Layer 5 of a small transformer language model trained on English Wikipedia (10 layers, counted from 0, width 96).
A neuron adds its activation times its output weights to the MLP's output. To switch it off is to set its activation to zero at one token and run the rest of the model.
A neuron's activation on a vector x is SiLU(gate . x) times (in . x), where the dot is the dot product.

Input weights of the MLP neurons that the questions are about. A number n stands for n times 0.0031.
n99 gate: 4 -8 18 57 -13 -29 -57 -10 23 -10 -48 8 -36 -9 2 -23 -34 17 41 -56 -22 -16 -24 21 -23 23 15 27 -24 22 -54 -7 -20 4 -28 10 22 -62 2 32 14 15 26 33 -9 11 25 2 51 -24 -14 18 -41 -4 24 -8 -6 -12 -8 -42 24 -17 46 -16 -49 10 51 13 17 17 41 33 42 -38 -32 -2 3 11 -5 -47 -45 -57 -54 -21 -23 57 1 -31 -44 9 11 23 7 32 -6 -10
n164 gate: -30 17 23 -19 -1 5 -2 -23 -4 -7 -15 9 59 -1 9 -2 -10 8 26 5 -25 -13 53 23 -43 30 -10 -21 9 -29 24 15 43 -3 -10 10 12 -10 4 50 44 24 17 -2 3 16 18 -35 -4 24 -29 14 -18 22 -11 5 -35 -5 22 7 37 -19 0 -4 -12 -7 -25 58 7 10 7 -1 21 20 -50 -25 47 8 33 -22 -38 21 9 -49 -25 -34 19 18 -27 66 7 25 11 -51 -30 -15
n182 gate: -10 -70 46 -31 72 -41 3 12 -3 -26 12 61 -1 16 13 -15 -13 -7 -13 25 -44 -36 19 14 0 -30 51 -1 -3 9 86 -17 50 -1 12 3 -3 -13 4 -1 44 -36 2 -6 -38 -7 12 -4 -11 -31 -7 27 -10 -47 -5 35 36 50 -16 5 -39 -14 48 5 2 24 -8 -5 13 37 -2 -11 27 3 66 -10 -7 -45 -9 -3 -27 -3 11 34 -76 -23 13 -18 -25 1 15 -17 -21 -5 12 18
n243 gate: -28 -9 7 4 -15 -2 51 21 -9 -12 -8 16 -23 8 28 24 -20 1 2 -17 5 38 32 17 -17 -10 -44 17 -54 -3 -28 -51 40 -12 -11 -25 30 32 3 20 -26 15 -4 -62 -18 10 1 -34 2 23 -4 43 26 23 -10 -26 1 -1 -11 -19 -43 22 -26 -6 37 -1 27 -36 20 -5 28 3 -48 6 21 27 -17 -9 -9 -23 4 -44 -19 17 24 -2 -19 -34 8 12 -3 11 39 -5 21 3
n99 in: -23 -9 -34 -3 6 39 -25 25 57 -20 28 34 -13 40 7 34 -8 -5 36 10 -15 19 34 -2 49 -59 -41 -21 -5 -14 42 -24 -11 -22 5 -35 -7 51 -14 -6 13 -13 -33 -12 33 82 -28 -12 13 -2 11 22 -34 -54 53 -37 -3 33 30 -15 -50 -40 4 48 25 14 5 -26 -30 -54 -18 28 -83 18 -9 43 -18 62 35 30 16 0 -45 -12 21 40 -14 -10 -2 21 -19 -22 11 28 11 -14
n164 in: -9 21 -39 -2 -14 -33 -94 0 -64 -39 45 -15 -63 65 -7 -2 42 26 0 8 7 -6 36 -10 72 -5 -48 40 21 -15 27 -37 -25 0 -34 40 -20 4 46 -30 -34 -30 -13 -51 84 21 2 35 -24 -20 18 -23 46 29 -22 -29 12 6 11 20 11 -46 19 3 -6 5 11 -16 1 33 -24 60 -14 -77 -22 -14 35 -6 -5 28 33 32 -5 21 -22 24 -13 -13 -1 -1 -7 -17 -29 60 6 -7
n182 in: 40 -26 23 -8 -33 15 13 19 16 7 -27 1 26 33 -46 12 -6 47 12 19 10 -25 52 -55 18 3 -20 -4 21 10 -26 -33 12 -23 -18 36 -24 38 -3 -20 -6 34 -18 49 14 -21 -7 -15 45 -44 -19 -18 -26 -14 19 -44 -21 -19 -43 -2 27 -18 8 49 -21 -39 62 -22 -57 -46 -10 34 -23 25 13 -24 -27 -59 -31 -28 -10 -31 -14 19 41 41 49 35 -14 31 -24 -5 -1 -11 -46 -19
n243 in: -43 -6 28 13 0 16 -45 -14 -14 -12 -21 10 -1 -13 -23 -17 5 -23 -14 6 4 -22 -10 -6 57 45 0 23 18 46 25 6 -63 5 6 20 4 -1 -5 -17 20 -11 25 35 -19 -6 -19 1 12 28 36 -15 10 -35 1 27 5 31 2 12 34 -24 10 17 -26 35 -30 20 -4 33 -6 6 32 7 -73 -2 -5 12 0 28 15 -2 26 14 12 2 -8 15 -70 -33 8 19 -36 -21 -7 27

Output weights of the MLP neurons that the questions are about. A number n stands for n times 0.0023.
n99: 34 -60 1 14 19 16 -70 11 -8 -16 -12 9 -15 37 -4 -8 7 -13 -21 43 -28 32 8 -78 13 -34 11 5 -12 1 -19 -27 37 53 22 -3 -33 10 -8 47 16 -21 -8 -62 10 33 -16 50 26 7 -12 19 24 28 32 -14 17 28 59 60 22 29 -72 40 8 -12 -64 7 30 -60 -20 45 42 -25 26 5 38 17 -76 30 2 -8 10 12 -6 -7 12 -50 31 -20 48 13 -56 -39 20 47
n164: 14 -34 -9 13 -43 1 -37 -23 -39 -5 40 13 -34 25 -47 37 12 -10 -51 74 26 -48 9 14 57 50 -21 -29 62 -18 -23 9 27 -22 -34 36 0 -7 7 6 -21 -33 46 12 -1 57 -13 -11 -47 -17 23 -31 -46 0 23 -7 -44 -47 -45 -27 64 -30 58 -27 10 78 14 -41 -62 21 -53 -25 -4 -3 -56 -33 -39 44 -38 -29 25 25 -19 8 17 63 36 25 -7 40 -41 5 14 13 -57 -3
n182: 63 67 -46 -6 73 26 58 11 15 -41 -16 62 49 2 31 0 2 7 -32 -15 5 53 24 5 -30 15 48 3 8 -55 41 31 -35 21 -28 -15 19 35 -6 9 -53 14 -24 -40 65 0 -6 -23 45 8 -28 -34 -70 17 2 5 -71 -26 -2 -23 -40 -45 93 46 9 -4 -43 -27 33 -18 -19 -10 -47 -62 0 14 48 -41 -53 13 18 -13 7 -28 -26 -10 -1 -17 6 -5 -24 42 21 26 19 -22
n243: -9 16 -25 17 18 3 29 3 4 52 9 6 22 1 36 10 -20 -1 9 -56 15 13 -10 9 -47 -38 -39 12 -7 -65 -38 -11 48 -22 1 -22 -17 17 31 47 -20 -18 32 -60 -15 5 25 -23 -8 -12 65 27 -4 21 17 -16 23 -35 0 -3 -41 1 -42 -53 70 -28 46 -1 32 -38 58 22 -68 26 29 32 -23 -48 -68 -34 0 -30 -9 19 -1 36 18 -49 27 -45 -68 12 -6 22 -14 -28

Each question names a token from some text and the token that comes next. It shows the vector x that enters the MLP there. A number n stands for n times 0.058.

Then comes g, the gradient of the next token's log-probability with respect to the MLP's output, scaled to length 1. A neuron's effect is roughly proportional to its activation times (output weights . g). A number n stands for n times 0.004.

"te ", then "("
x: -1 1 35 8 -21 8 80 20 -5 -16 23 -18 34 0 8 -27 24 -12 27 39 7 -1 -10 -8 13 4 -13 0 -36 7 -15 -14 -3 -13 7 5 2 3 15 -32 9 6 14 -6 1 -1 21 -14 56 -34 -21 -7 7 33 23 11 -15 13 43 -15 -14 13 2 -6 -2 -31 17 -8 -10 14 18 -1 -33 7 52 59 -12 7 17 -1 -7 21 -8 -17 27 17 -5 -24 -24 -7 -2 16 -25 -22 6 -13
g: 4 59 13 -9 10 -17 33 37 17 -36 -42 -33 5 15 20 -1 34 15 23 -20 -6 -4 2 -4 31 31 -6 10 -15 -10 -16 28 1 -11 -38 -31 13 35 2 -15 13 18 -26 -25 -26 39 40 12 12 -5 -34 -18 -27 37 58 -18 -45 18 0 -6 -24 -35 62 -31 -18 -17 -7 13 -33 21 -43 -5 31 12 3 -5 21 -15 50 20 -25 -6 -6 -17 6 52 -5 -13 -19 24 37 29 42 13 -20 24
Which neuron, switched off, lowers the next token's probability most? n243

"on ", then "the "
x: 8 40 23 -15 -2 -42 -32 -5 -24 -16 25 -11 -13 11 -16 -13 -38 4 51 -4 -30 20 -16 -3 3 -3 11 -3 -10 0 -2 6 -54 3 30 16 -4 33 17 -13 29 -11 -30 53 8 -10 13 -12 48 2 -24 -3 -2 23 19 4 5 20 41 0 7 11 -31 6 -1 -42 6 -12 -25 -7 35 -6 -20 -8 27 -11 0 -32 -11 20 3 -1 -20 -30 18 -24 23 6 -23 28 -20 12 26 2 35 38
g: 36 6 14 -21 -23 -24 -16 42 -48 -22 -29 41 -58 12 -16 -6 -29 -27 7 7 -7 42 -32 -45 -45 0 -34 26 -17 9 20 3 -14 3 -33 -17 1 -12 19 37 -3 -18 33 -37 5 13 17 12 -1 3 7 35 8 21 15 -37 22 36 3 7 -26 20 -15 15 -17 -52 -38 17 18 -35 14 18 -4 -17 4 16 73 4 29 18 25 3 19 -17 -2 -22 -18 -29 9 -18 -36 40 41 -1 39 16
Which neuron, switched off, lowers the next token's probability most? n99

"her ", then "documentary "
x: -6 -14 1 4 -13 -44 28 -18 -11 -5 2 -7 37 -15 -27 -11 -8 -8 60 -33 -29 23 -33 9 13 -5 -10 2 -24 -8 -34 3 -28 11 1 0 24 -30 -3 -32 47 11 -12 18 -5 9 0 -19 54 -3 -15 29 12 7 -11 23 -2 22 28 22 5 18 -2 6 -20 -1 -13 5 -22 13 13 31 33 25 35 -22 16 31 -1 -1 -12 17 -8 -29 -9 -6 2 -9 -22 1 -24 -51 8 -7 4 45
g: 33 1 17 -2 19 -22 39 4 19 44 -6 -27 -2 -43 16 3 -12 -46 0 7 6 3 28 -24 -50 29 13 33 -5 30 8 -58 17 -3 21 18 -5 -4 48 6 -30 25 0 -48 2 27 -15 42 7 -52 -48 -64 -8 1 -3 -26 16 19 -1 10 27 34 1 12 7 -14 57 48 19 -30 -6 27 -22 10 -17 29 2 -14 -30 3 -33 -24 -18 5 -8 -40 31 10 -29 -3 33 -16 -6 4 -13 21
Which neuron, switched off, lowers the next token's probability most? n164

"che ", then "du "
x: 6 8 31 17 -24 9 70 -1 -12 -6 18 -3 50 9 18 1 34 -46 33 50 9 -18 -19 -10 20 6 -10 -9 -16 2 -36 -13 10 14 0 0 -10 -3 3 -27 12 -5 -5 -17 -16 -13 1 3 44 -33 -32 38 9 26 14 13 -23 31 32 -22 -30 -13 6 -5 -7 -29 -14 -18 0 7 16 9 -17 -17 45 29 2 19 32 13 26 17 -20 -12 38 16 -28 -11 -17 13 -3 27 -6 -19 -7 10
g: -20 -37 26 -39 25 3 -5 12 30 26 -4 -12 -1 -33 -25 -21 18 -46 -59 12 -22 -9 -15 -35 3 -13 -5 43 5 -20 13 -4 17 -10 -28 58 11 -13 -24 33 -23 -34 -1 -6 -25 28 -22 -46 8 -8 1 24 3 -29 -45 1 33 -8 15 0 30 -6 -46 16 59 -20 9 33 23 -32 -18 -2 -9 -43 24 5 38 16 -36 -19 5 -6 13 5 5 7 24 3 10 -40 -24 10 -59 -37 -44 -6
Which neuron, switched off, raises the next token's probability most? n243

"ting ", then "department "
x: -1 44 -10 5 -4 -5 18 40 -30 -2 12 -9 12 20 21 -40 -38 -9 56 26 -6 -19 -14 -19 -8 -2 2 -22 -3 15 0 -14 -17 22 3 -9 20 9 4 -38 3 -7 -21 13 17 -3 1 -25 52 -19 6 -12 5 47 22 -13 -8 15 36 16 15 24 -18 5 -18 -36 24 -3 -4 6 16 3 -28 -12 55 5 7 -16 -22 2 -20 -1 -22 2 27 11 -2 -21 7 -7 -25 23 6 -46 -16 33
g: 11 27 10 16 25 24 0 23 0 -20 8 -27 61 -6 -45 -25 12 -15 -5 0 -17 -48 -47 -35 35 13 -8 -6 9 -1 -44 18 35 -32 -17 -25 27 -17 -42 10 -48 5 -27 39 23 -22 17 -35 -35 -49 -51 -9 -24 17 -34 38 -3 -23 -2 -10 33 -7 -2 -36 22 32 24 -11 3 -17 -20 10 -4 -14 -31 -34 -31 16 12 -53 -7 5 15 -35 31 19 26 24 -3 -11 13 4 -6 -22 -29 -22
Which neuron, switched off, lowers the next token's probability most? n243

"8", then ". "
x: 12 5 14 0 -22 -29 21 4 19 -31 22 -16 -8 -6 16 -27 15 -5 -14 -59 -14 -27 0 -15 15 8 13 -6 -14 13 -22 4 -15 -10 27 -33 -14 7 35 -24 42 43 -9 20 -3 -24 26 6 15 -36 -35 -18 52 6 9 3 16 -6 -19 -4 7 4 -11 -3 -39 5 2 -36 -9 25 16 -5 -6 26 -18 32 31 13 -16 -21 -13 20 -5 -21 -5 -17 -18 -22 -11 -30 -6 32 8 -21 9 34
g: 31 14 -32 7 -15 21 3 30 -14 -56 12 -21 22 51 8 -4 1 34 9 1 -1 -21 41 17 -48 35 -7 3 -23 -32 -26 14 1 -26 30 -2 11 -39 -15 -38 -56 23 45 42 -3 8 -14 2 -1 19 17 -35 -12 -38 -22 26 -30 18 -23 60 -25 -5 3 12 1 21 -8 -13 5 -44 47 21 -7 24 16 1 -31 42 0 -36 -10 -17 -32 -7 11 -16 -5 0 -4 39 46 -8 19 47 3 -4
Which neuron, switched off, lowers the next token's probability most? n99

"differ", then "ently"
x: 28 38 -12 33 -14 -31 12 5 17 44 8 28 7 2 0 -1 -6 -22 58 -34 -5 -53 3 -2 9 -13 -64 13 3 14 -29 -5 0 -18 -12 8 -9 -22 48 -50 25 9 -13 33 0 -9 0 -4 -6 -4 19 1 53 -25 -13 26 1 -5 14 -11 7 15 -19 -3 18 19 -9 20 -76 -10 -2 -28 9 14 -10 -8 7 0 33 1 -7 -14 -13 -7 7 31 -19 -10 -17 -7 -9 -6 -13 -29 33 29
g: -56 -14 -28 -33 -8 -22 15 18 1 -11 32 -38 -37 11 -12 9 1 39 5 -12 0 8 15 22 -10 0 37 -7 -9 27 1 -24 15 30 -35 -1 14 15 27 -8 -13 15 38 20 -1 -24 54 39 -15 1 9 -14 1 -12 8 -29 30 -17 22 -16 -46 40 22 -24 -23 25 68 52 11 17 10 -24 -32 -18 4 -1 -45 27 49 23 -15 8 -5 11 -70 19 -4 30 23 -46 6 0 -17 8 -32 -14
Which neuron, switched off, raises the next token's probability most? n99

"as ", then "on "
x: 4 43 16 21 -17 -4 52 12 -4 -5 37 17 48 16 3 -15 10 24 56 26 10 -36 -15 -59 20 -6 -35 -6 17 20 -15 3 -9 -32 28 -8 -17 -6 24 4 35 10 -10 13 -2 0 18 -4 36 -33 -8 -22 11 11 0 10 -18 -13 19 15 -3 -23 -2 -17 -15 -34 12 -14 18 5 2 4 -3 13 30 45 1 37 9 -52 -30 3 -3 1 21 -7 -16 -23 -7 -19 -40 26 -11 -37 7 29
g: -30 15 -17 20 39 23 3 -43 -10 53 -5 -23 28 -24 34 19 5 13 -13 -23 39 -21 -9 -33 38 2 -21 14 12 -33 -19 9 -4 14 1 -4 -8 31 4 13 3 4 -1 -6 -29 -16 -34 23 -16 -1 19 -11 15 -14 -20 -11 -74 -7 0 49 54 25 8 -67 -7 34 13 24 -42 -45 18 -2 -2 21 -14 12 21 68 -11 6 20 -26 1 17 -17 37 6 -16 -37 -39 -1 -25 -21 -31 2 15
Which neuron, switched off, lowers the next token's probability most? n182

"P", then "ell"
x: -7 -29 5 -12 16 -22 74 12 18 4 34 5 33 -7 42 -1 18 -4 -12 -8 -1 -9 -20 14 -5 18 17 -21 -3 -1 -7 6 -27 -27 -5 -3 23 0 12 -13 53 7 -14 19 19 -12 1 -14 18 -4 -18 -22 26 -1 2 44 -26 -6 2 21 26 12 -47 -7 7 -3 9 -42 -30 -9 17 4 24 13 -10 -1 40 8 11 -29 -5 15 2 0 -4 59 -36 19 -38 -7 -82 11 17 -3 5 32
g: -19 17 2 -1 -4 -32 3 -17 -26 18 33 33 -10 7 48 7 -13 11 -33 -11 17 -19 10 -9 57 -50 7 5 -7 -25 4 8 -9 -43 -31 57 -25 -5 -1 13 -35 -19 38 -3 -1 -19 -13 32 14 21 -22 -45 15 10 -32 -12 28 24 -11 3 -12 55 -9 0 -17 20 -53 -8 21 12 -7 -3 -22 -44 -18 -20 4 71 25 -1 17 -33 50 -49 17 16 1 -17 -6 -7 -30 13 45 20 25 -24
Which neuron, switched off, raises the next token's probability most? n164

"films ", then "as "
x: 0 43 -16 40 -22 -35 36 0 -1 -24 23 -14 37 28 -17 11 -46 -14 49 26 17 -41 5 -44 29 11 0 -5 20 20 2 -9 -11 -16 -9 -13 -25 -10 5 -27 20 0 1 19 13 11 -7 -12 43 -18 -24 -13 31 40 42 -9 -28 -8 25 -18 -2 4 -10 12 -2 -14 3 -17 7 33 -4 15 24 -6 17 12 -3 11 24 -28 -21 23 -12 -5 25 30 -9 -22 -22 -20 -2 18 40 -23 -1 37
g: 7 64 -51 -2 3 2 16 13 7 -22 27 14 38 33 21 44 33 45 36 0 10 12 -31 -2 14 44 4 39 25 6 -38 10 8 -28 -18 -12 37 16 4 5 34 -26 18 29 11 -42 11 -29 -7 -5 -32 -8 -31 40 12 41 -39 10 -29 22 4 29 -3 -11 6 -6 5 8 -9 -39 37 -46 -29 26 -4 1 -51 -4 1 8 -13 -22 7 -5 -30 -10 -1 -8 7 72 43 6 1 -15 -16 -14
Which neuron, switched off, raises the next token's probability most? n99

"u", then "eva "
x: 17 25 -7 -15 23 -8 92 13 4 -29 33 -10 18 2 6 -23 26 -26 -11 -13 8 -20 -10 45 29 -5 -18 -37 -26 -2 -13 -9 28 -48 8 27 24 13 21 -7 19 8 -15 -8 0 -20 33 5 19 -33 -10 4 13 -10 -2 22 26 -22 17 -11 4 0 -41 -55 -14 1 -22 -31 -21 -23 9 -22 -21 -3 4 10 10 11 10 -12 -40 27 -22 -13 4 -17 -21 7 -6 1 12 26 -20 -9 32 19
g: -31 -14 0 -39 31 18 -33 -47 -32 13 -2 46 21 8 2 -19 -3 1 -9 0 34 -7 8 28 -30 3 -9 6 2 -3 -11 -2 9 -29 -24 -11 26 13 -32 -26 42 -31 -22 23 65 -35 12 -10 5 2 -17 -21 -34 -61 5 -13 43 11 1 28 -6 -19 -13 -13 20 -32 -3 -34 -13 -6 -5 33 7 4 -30 -20 22 -18 31 -25 -26 21 27 20 72 28 38 -17 -2 20 34 -22 -40 -41 -2 -44
Which neuron, switched off, lowers the next token's probability most? n243

"and ", then "similar "
x: 25 26 -1 12 -12 -64 -28 -48 -29 -23 32 42 -19 -19 16 -10 -28 -11 50 10 -3 -15 11 -1 35 -16 3 -6 -4 11 8 -9 -27 -4 16 -7 -9 -8 31 -29 -35 4 -8 9 -17 -17 -1 3 34 -16 -8 -1 8 15 -10 15 10 39 31 11 2 -14 -11 -31 13 23 -17 -7 -3 -19 14 9 22 24 60 11 -12 -9 4 -32 24 14 -12 -1 8 -13 -23 -25 0 -5 -32 7 -11 18 29 21
g: -27 15 52 15 -28 43 -7 -24 47 -9 43 2 44 29 1 13 20 52 -17 -2 17 -8 24 -8 4 27 5 16 -22 25 -33 -4 -4 14 25 24 -16 -1 30 -15 -8 13 -36 -7 -25 -9 -18 -23 39 3 -36 76 22 -16 42 -8 -1 28 6 -21 3 -14 10 -7 -4 10 28 -6 -8 48 -18 -4 -19 -1 9 -31 -23 6 47 -1 -24 20 -8 4 15 -6 6 14 0 -73 21 -28 33 -30 64 -3
Which neuron, switched off, lowers the next token's probability most? n182

"film ", then "and "
x: 25 13 -30 50 -10 -26 57 -4 -10 -6 -5 4 60 28 -12 1 -51 -9 52 -2 10 -27 5 -38 11 -6 -4 15 3 13 -2 -3 -32 2 -10 -12 -5 0 35 -26 6 -5 -4 1 35 25 -5 -16 59 -16 -19 -12 20 22 19 -21 -25 -4 46 24 4 -2 -14 10 -1 -15 19 -10 10 30 14 4 7 -8 19 29 36 -1 9 -16 -17 9 -11 -14 10 25 12 -20 -2 -4 -32 0 38 -4 -19 32
g: -16 2 33 19 4 -27 10 1 51 8 -17 -31 -28 -15 -38 17 2 -7 22 -2 -23 -19 -8 -51 -11 13 -18 -67 21 23 -55 -36 -34 -28 0 2 12 -7 -37 51 19 -31 8 20 11 60 33 17 -3 18 43 -27 19 12 44 -28 -26 -25 -14 -31 5 0 17 -3 -17 -22 17 -7 -22 46 16 6 -45 30 2 -25 14 -10 37 -11 8 20 8 18 -11 3 32 -1 -44 -1 12 -2 18 -2 -46 34
Which neuron, switched off, raises the next token's probability most? n99